Layer 2 of a small transformer language model trained on English Wikipedia (12 layers, counted from 0, width 96). Numbers have three digits each and are written without spaces.
Take only the direct path to the model's output, skipping the later layers: a vector added to the residual stream pushes a token's score in proportion to its dot product with that token's output vector.

Output vectors of the tokens that the questions are about. A number n stands for (n - 500) times 0.0026.
"oy": 363411308258207374575624775404325454458594703574458492480496466812545263306523609464362396429542440494528533516576472632480728483550555644356417525578461655559611325337685654396213471406532468512633314337441430523577456527816203547646747545539396419417511499562596482653376731644730350511
"ince": 659292373519501352734241803528492329215727474588668467387310474725307258515573319688816472680478356489670477411595452448482659262807501036287613658473507554318717212520622479702677592509374447416720191270554387346496675582613294625376651522501444335506487859690427456675387420708776290451
"he": 300525694500403509619343692293616346272522475598443527227412614574545627467614562529454433462441376545458506477675652343413603375515787375207367513435524791356412232519543501616506545589617628579436522528744388345379356673454538494392454684462368440512415761553479768559614549478619331486
"ly": 408596391538561420691501653618635530360794555669472464438643543537675886324501496535314480541481256658866518446455258438416707280490525508326683369416252437579464443380523591336514547599508496405411518414331825528434501620374593549397724473475501436351461476398896641554370191392319434467
" T": 451517544519536649575478397504346511510528468592412370614477529540433541534602529531627459528544550604513506471494419337398417589438541504514491349477582352574375496510479413500529492539439457443604389513553474526509486486378514468626535453585543547437516443463544506496590397594458590590
"overn": 221565396466406303721456686651349257423511426411471473444358400703398297584290424657545753292482423784806340554487416337434700220603570602499776267778549694483797471490625703507418573615411256409614412415583263414586411413606308585646500448542486371337392712768641490815355357626603524364
"ction": 389560461485327586428366509522579236246580844441650347408447507589434503162672336486345653530620489788725470302623600180433515529809604735479481291880449518455584334784847672403509198244571300188749368720512400562576403607614520517446899692390581051258307491455592649524609247578740312400
"wo": 194579691271450457639506599408420564405738637619502456427387462567232264427321453787507704378432163404737525577494430328643577281513557309305553547480409547314618274502519769511346397593742488319536348770633592675658658606488127585465467602527473372256618615743783447563439435702708179673
"ames": 320261244594284593563545379640389350437561596381522434437347278829417240420371522510421519282620671786623489503560508461512799463377568333382536480618565657276481209516639886585604309466698268468825566643471465608316559592516150524621561450764515278533524493567534507724395529623618442483
"ied": 692302462267435095484386711462349342515588874312529412517489384472273250353481222326425839394403379734695551748427145642383636406672485538362582558498466603540675553568589478583387301557653351590586598375682423552564477447347381600602526461494417648664727627682699490660419699426516279554
"igh": 360522430615328392432486700661529418552571393540600425269614462507425394488220361401469560478560492677475445572368615585437677407390417584419646618500231449475547385654648658722251508297283187508413605334516507481669832696661405608512847434507357419566599454574606518716680350679345359459
"en": 432125448484654258644551638413711457470473524372478624671472513535340593560367489534446587459543490510482432535563602448342617217553548561503493631578579500490619500540630353783553388671515642496459663524459294349276414408448591434372401472705296540579570416496541374645452655524379519513
"au": 257413508293463312555450613541423496640560623438608489385579523579504047199350463619386532547309367504484450340731385479489632545555661431607749736656420605446449247655699561759555366387416371521614469392662379368561594451406504537599535638473345451668592706488684431592504405667517449352
"w": 534741516403477413540460667781570528327713467463386521469551569477336367478448622590430584519452347345607468545682696479285431432337667538526413508472377507326750486513547489507501560635690350412476433809478429539473600553276431494399427436516452402448618614494473417572420488640497352516
".": 636516525621557569429523466575639534479608666451369614347451571415598599639598376451628395540276546507367475490351540709592436580482379587480483594488637577557533480485380553639581528391619411543514523518391697312499307452515453516296453576635387366514543499306343390524414591365493555396
"mer": 315675724628329398736623434626778439473608457347510286476194407528293381319404289600356393382531370549519520532468224337664771506606545397538307576620294374446458506585589771409249169672588307426622670502571640756369635802601567485554468570487584330515296793565729623678357485591437380506
"ial": 370492438530565071650239395296570255476590575473500471258554323749639649488557461427302550399623310605686540543507319824480755314621640349604673483445412329482550398428267510434477371517559459420491279284562411568598356561492464522585683705474552618496343767513744654703606762398681496389
"outh": 211470474345541469644352488729582356418578369486518516285396475733137441375629314647597550348456566503638445525429587354735533160498670428565633569428471472345449303579576419519462351586320383150514463432599378447625525412547560588623829503487746313503404601804741507976439654787578221609
"ew": 117448676391407559580425489616431389608783679356424490657347333583190402462374332749320829503454609594378519542403546572678899283754654633613517272507529673308634417357348532479454367463408304421473664499368376662408616734440366505613322477453484613424679415693538609701522478449557335460
"own": 463314668470450407440446552654131446409878649460750472217567467358143448249295556575452821237450274387621492553297660413495643176484816363301770419527534672356510286791509659456495313537359301524638294487647408596660500472457299618701349550696504607524693611540834707597481537477596485553
"st": 520639545604596685777344765596627362479318542683671353365363455450430287570537451668309379406469553355752451545450476465492507385439482457545309507608528578609499649503419760296414358565527705357533441621630662482314548533531291470530423417465550519482624451313393431613603448572521394402
"ed": 576439488621498519550577494641579230408736452763561438437607522416266367458391562489339565532620522545425580475761439681476424062594707684491453603569659509573351704541474440477524342530471382667471615213526480509494673322476645516369560492559393587587564472400529474399287615409279506304
" play": 552525501377471510525584478388536453506608682449384331500486492579310492501274491518584552592662563789648375698511387594464490510681561339544444349446390487574460218567424497593514408368472425347507546532639608518513604458573535545499570504351465353612453433507565514451485459612620354584
"iam": 454490289293413199771538433361533256581627503261527463572539439476380647451587344518563738269676507300535554715487589571628779342524413474440498551665363423405634333546458789368608081453297322480777257491665402820725664459638229640445553542228552315271542624706635440811652582588422450549
"k": 445653245417481558604469601451634445367434575492629492369519437430441536525674432476452637705410462519628496569640780249478546632750547402441401808327334489628537550489521399224470609399684533650427502385528308379270461653419521516475638532496542300478489422441514515428687485563436569391
"ign": 338219542576390299808326489603604248506546397458492397411580444657388521408521506642316746683379603541708470415696367451302614522637424480513719548451196273370635376580598506276556518432470584236648532373450305453617386570739650579524656502488390471560385638705434567601686540567535556387
"ose": 280332391304310405457510460637471512548778531503544210333362499788315520392352648613403401457507725561642551603484359655853818194478766391368736333539706515417739338723652664703388370361595357603591450495460407495629414636605336594482446558602372373355366508574488554533609362418630282412
"ph": 190560505594607220894318753528606536552828435492668389239325371413419288365702480562560645274655444434694359575395375285626411664399602451678650605560095324636545297403537810378076289455278369387353674453541506613491607410506760507505929547662725385366355739765803456382473472549676312420
"ime": 464557411453242546379331730611594255170748520401562401465615516508243556474335597575466800366591383346508485737233361356566634209584746274498632577562691656302807110549551684392544524518274288523594128467534441309718537560688058503368697739454453250686678806697590525558611503532799440489
"or": 562210406542395630353593547534311489471367450273464536417446571549464576532555556687357673401416380503360543424368461521562638499518642443658554424462507336511372578512650771590452503366689613615425562353514457490304652427563666542535481439458578616651626328660577403472500652364588449311

Each question shows what one neuron of this layer's MLP adds at an activation of 1. A number n stands for (n - 500) times 0.00018.

n85: 486369565588749482609472647617747610529446601353579346236346496363182317468487662470411482515558729515585493541452500555387333511442585422373441500402703471429594126465473512670737500433456529425500565437749619685406474268440511357429473709550449632500493340449630588528706294601438428674
Pushed down most: "oy"

n209: 402520301371541451545359490389480443386439585497447658775483485654511482628529623646504434601335328529461500429680592529410362448575832462379594570541446264782557507543608616381508573429486381453525439788488632415349511350439387542271402487524377577629823544312433496503344582400624486461
Which two tokens does it push up most, strongest first? "w", "en"

n173: 470451498465519395489556603577489568520532451477417419566528522377555387533539603544448474497468551466478501526559508436463461560480566483551537546500481483594489495423454396530457528551525390500408470513456545504452505556478473500497565535452441553436564572437466522518543530474545481497
Which three tokens does it push up most, strongest first? "w", "ph", "au"

n280: 478453456500144353564653530638648381423592500623370496542557282526260733504528566583644388564605819540640293438566833338400449241576577631686288481307507450496319353340476396236603504632396474605380557604658468582508363492468745575546620434508549459512574545288355577459432614470591306682
Pushed up most: "outh"

n22: 532472615613743652644705651493403513647446637426409640463507631399327588429453574383269626745659397331734412582507540669475357605286566486492396385610575415578779393333584385555438721421389446629378384447480445496504507417523547316480488513601377395729310441459227631561369218489431712489
Pushed down most: "outh"

n285: 494550577400486445528535431556604499518485510453454554464513423373441458558491477507571542448592514421484467426485503523498604487658519506475492438550470490507488612561567493487442487497476478506410540415453537546513564536406459551503508396513551565565579466495363525498518495537549518420
Pushed up most: "ew"

n243: 473554544615394474536493652469510430486558567500617531454413543466534498514511465577618425504491443482477357480429521503406475562521454518485493535466464516553613512479536536476549472466405422500574428421482445595438464494489505407343413596548490555491542493577483549397492537502524583516
Which three tokens does it push up most, strongest first? "ince", "ph", "ime"

n310: 459760314611716526374416525599444485555508640317478335338371444392807558558481346465308317676598541757620435293565747425480371437701536684500555449373517475573470351340496678555571500582743500459606350700849461508630427372244671528656420541734471357687155744160350340389425539311349487615
Which two tokens does it push up most, strongest first? "ction", "."

n183: 493334496625344726387497281525397553507514257710383597496507463554609465589540541718532615603434595573578571511418409466511437656380527544241485726512335323362466356444428353551717323595493382550416529486406544385536384373564771424830607563649493671441482257423528365693655391285591352756
Pushed up most: " T"

n242: 614552496680606410564513628443523428404551540528394645503584675696581622493371590440473486386467556363420318612388415445550467507564655709576141479489356435705289469601255677592489524471597363657447544612546723547384360530518419365437486354632368692583520449366349550553352461565622436220
Which three tokens does it push up most, strongest first? ".", "st", "ed"

n348: 510566714321518518500312701554493509448381545528307581423623658223514377524436500607588640327331616602465390535486514493463510445596566580401689584385656242422304448309594286435500552541591391456662609403484529331500535466461708417579438682366407813688443415524590372470702646510617349567
Pushed up most: "ied"

n180: 631656552542352360708500466436489231569454484685354590430564513345244589444341547449202388688581683674535344488614473406444544553367573507431682694397380573422377245529548583436595566558496380680488557753500489402699649529453500391633934369219390712581485245372591431474597531496435428597
Pushed down most: "."

n231: 543427550504422663503666514450620713412734531441530581563482659742725224415413722260456401694570674400674468325623543531218455449511569564215493581551521452322477371497435587687459371724544590461412565465545483336467347386477378316528450330612551682456556324544528550568380594591478179452
Pushed down most: "iam"

n8: 546566448632393581600573333484610418376475311631507595500349463711531570568454625514500433709377623546527477323537497459429275427331317386479476571546477215422442722690531341460590714633749507448403661597578609585550326568627572263540549476424516557624619389483388367432422418358652490443
Pushed up most: "ign"

n232: 485511500479390457715584451366551507730472578639334252415451901394480661317426791780581342452747629597710567270367595633426460557405452418261369632352545523640334666413309446561569354599597402414324530630483450320530539541445644575421500519504424406400596397662562649336331531664302579384
Pushed up most: "ly"

n30: 574403461587558500553555384545454405496549477463404543449552459416482553475516531508483484522547496508472470555407577392429433558448596658510553419527555512494456477570589544589600477529465384542476498528543641369483532450574498441487571607412548432559446477355483543604422506375492534474
Pushed down most: "wo"

n330: 527560471556433388297451508658667482413504496305553659408516636321605603550638368537430436640446735766548572138544527355607474461614467559437524528500469306544244373515623667412814512670683562562595496668822467581488294304411551414629409355691289563496143771377325209408441496469500398640
Pushed up most: "ction"

n233: 428525657632386291500582493409531421440590664607335599429658429530548402614491638558349668528563507265497410391255408534387611586450574481595473402639565507653345419547451352503769423407329673344493306568589603591457459583600346467323612476507576631560481650262525514341356780520570396429
Pushed down most: "k"

n179: 507453658477571798661567648517219427426588605578272649751462617458406570603529536493325557445173451684589575547511549398602376427444437500563394440496627384511417440567493143366528451519652266456595531500527575414542367390699611427409386504726615306521520564518663507442596450308413475639
Pushed up most: " T"

n261: 415644341662561680302568537592461576511553561592676460450388534627306484234503569629399424500508828468373280496427447731467551801398768395256389485500485530346480412262610721405674576610282537592476563482347567519236597578363537351356440532616406484420296524489492500633632582519715661300
Pushed up most: "ames"

n81: 678526525606548371388601412416425560572423504483426358646371435497567450456576458210725726522482578316336630651574663545304448739561696395431562316603547507206351580582436608667485555648743409527410558537654567574551598556461486350425392180439469467652401470628507326477565525517510315430
Pushed down most: "ly"

n275: 302524249587539511503627319641691556304534566540328654496461791614537390507597555444604515572412496542339290349566615218664621576493557446649522390535447311522463569355538359480593405274471639606662468412715655667486274422709621254677375345586432442500528570518649653454384448414356395537
Pushed down most: "ied"

n360: 453451445408406748463553350371587387556481646403355440528492625266603445371729707484562638475288496677504500754586619368314580540480453559424415573139433492659413387355433574657662492258569504355341551473653279696779574582438480443304550314571687658415743629464223500406477751456412770240
Pushed up most: "k"

n344: 471571321497497384545557527357591563485472558560367494545361497458355755719461685481350430625570513569673462374359328658622520375619548430510394336687391554482515551417431529357503488461561441365456491634416562391393684474611417556591374518524354344509616497672678614441489540506470618436
Pushed up most: "ly"

n372: 485390677767572515524560680292380435556250468654396448443463575507469673569359663481396311508353411461599655359340552584648404541411358458472508356496515316725276609500523285556911752681470551693594500598324392635493309609404511520537504390630674639556493420379294370274489642567485411621
Pushed up most: " T"

n53: 465637204333523371516648590555394632507418515699602676457639520636779433614519421442410639504425542496550555561428350553292439746402593415235468525352372358489238418651401660451504546500553680421345448343615510376633392332431719496607400474493552616472398564592553388596600482349749423632
Pushed down most: "ew"

n1: 594477402377462514579354452553454323448482597530424567522416534641514655465525608528418569414538648442403476441265419395529383590421699556561467694465567401372511301461531485538561541597447535444454424476445492382565634530517638455381491544660617657506344667348524442457461494514647667528
Pushed up most: "ime"

n303: 582546558687511511591602746473369513294439772434486625535493566551525744466564722368720290515757477496528409344560393484638404272362581429625521345631459441500407304507410252503531406496577319568293442540551516541483372594350493451492540266768428319455681317472466573541461571624552615486
Pushed down most: "ign"

n234: 518523536504653496453455428496444621520493391488440487484588529461522584585447478535538508506464588642567500480524537485515564496551462552544498367464562422618617468494456399559527362474430350529596427488449645576397543537553445465420369449435532515622450472398517420475476527458567420597
Pushed up most: " play"

n221: 412569397549592423442668443539553471552457565447457577551494401496475508373561514506513496502421426625417531525564408566483379604562449496371583502528421445525587435565584548614529514487541457435506383457651612410506518502496532432511428387462351496524591558538504475443460514452552562457
Pushed up most: "au"

n361: 569402348510421637492368477520561583624672475500567509595465579462651546448443413409559568374478602649497503455774661381426416441450460672322357473437639402575485452422611427676728530449565410581248439574517431627570452423546387484503370370602299550640500449435510444523511551350456659539
Pushed down most: "ph"

n220: 657585545543721605370768535580598480368470534493496455583465492496225635535671355610500428388545593361504369485325362396548320521369508384696536420312416346525338619568652624307680349685550475493601472365572370741425580589588588301438425430355355511734363439453554515692631738582383408601
Pushed up most: "mer"

n138: 435440438584652490327547581548544425410561638363664486427510618448795510332567601527529396531416711361416372686513402453634648428461545454462527621528655294564483660465510346438530633721320588568552529494718367409592534611595552352619420273529421504260567397403403315394547588266632401416
Pushed up most: "ose"

n345: 390414511536578563582313307560647503449618562577605461342511569349478267539507622549581375591550646469522366036229464404764282717384554561362478647762678635311500456455485484510516749453415575507481496585634354507630355524676565496409462442540349504650465492548665458578363440409569315618
Pushed down most: "iam"

n218: 473493463481442484531520483473614411484489504453375577602602546502542520534405587540474289471492521601545472586478579621385511618457523467556451601506538422454442561483577413531426488515459586504646483598456434557510454515526512472536398517483469485614566464551416405525483464413374421542
Pushed up most: "en"

n378: 422434510568521532430402432402483495541564467491500416546494497527512466452553510421467439473543575519543548527549517580469474496487455556488494633485571523538510577573482489578559490532428440476499507525510566450422510475553459570492496453494536523510546465459505473424483475514463546477
Pushed up most: "ed"

n253: 332401348411385527569596655464690442385547669619573325330377455696486620592602537479440507612439584468428477476503590633493712567490457550614351384345684473438500473724511558535662676428585543533444364493692557503463483478483483375266447418800333496490468468425645564569424376319346152612
Pushed up most: "ose"

n79: 600600500283359400432682529391447536642433451331667563623627283529591465506728583381548470524343436555473404500517471680337465471467667472709770650638632500429401596509366343555640450656493668506311393589526543413470446336602516450539538383565497419570503419470539552436317348589336712283
Which two tokens does it push up most, strongest first? "au", "en"

n98: 652598583685518580577533544372591252541433297465241551528255512340620558480364591642573517565383590384416407686584476610410297404627722577445552524570493514451621420484457466326554382463417365194496731577458455513527553485511463583537356643585411844562374456382694417587516426373500675451
Pushed up most: "ed"

n315: 352612469601676563623581490593500464348579708649561594563442614578628562484558410334325510727427471306483500473544484373296453457451563360396447307461455460527534553409476461506596546603510322410603464605404574751742359585541513392261528379705555808556389655454504354343401581543435480346
Pushed up most: "ly"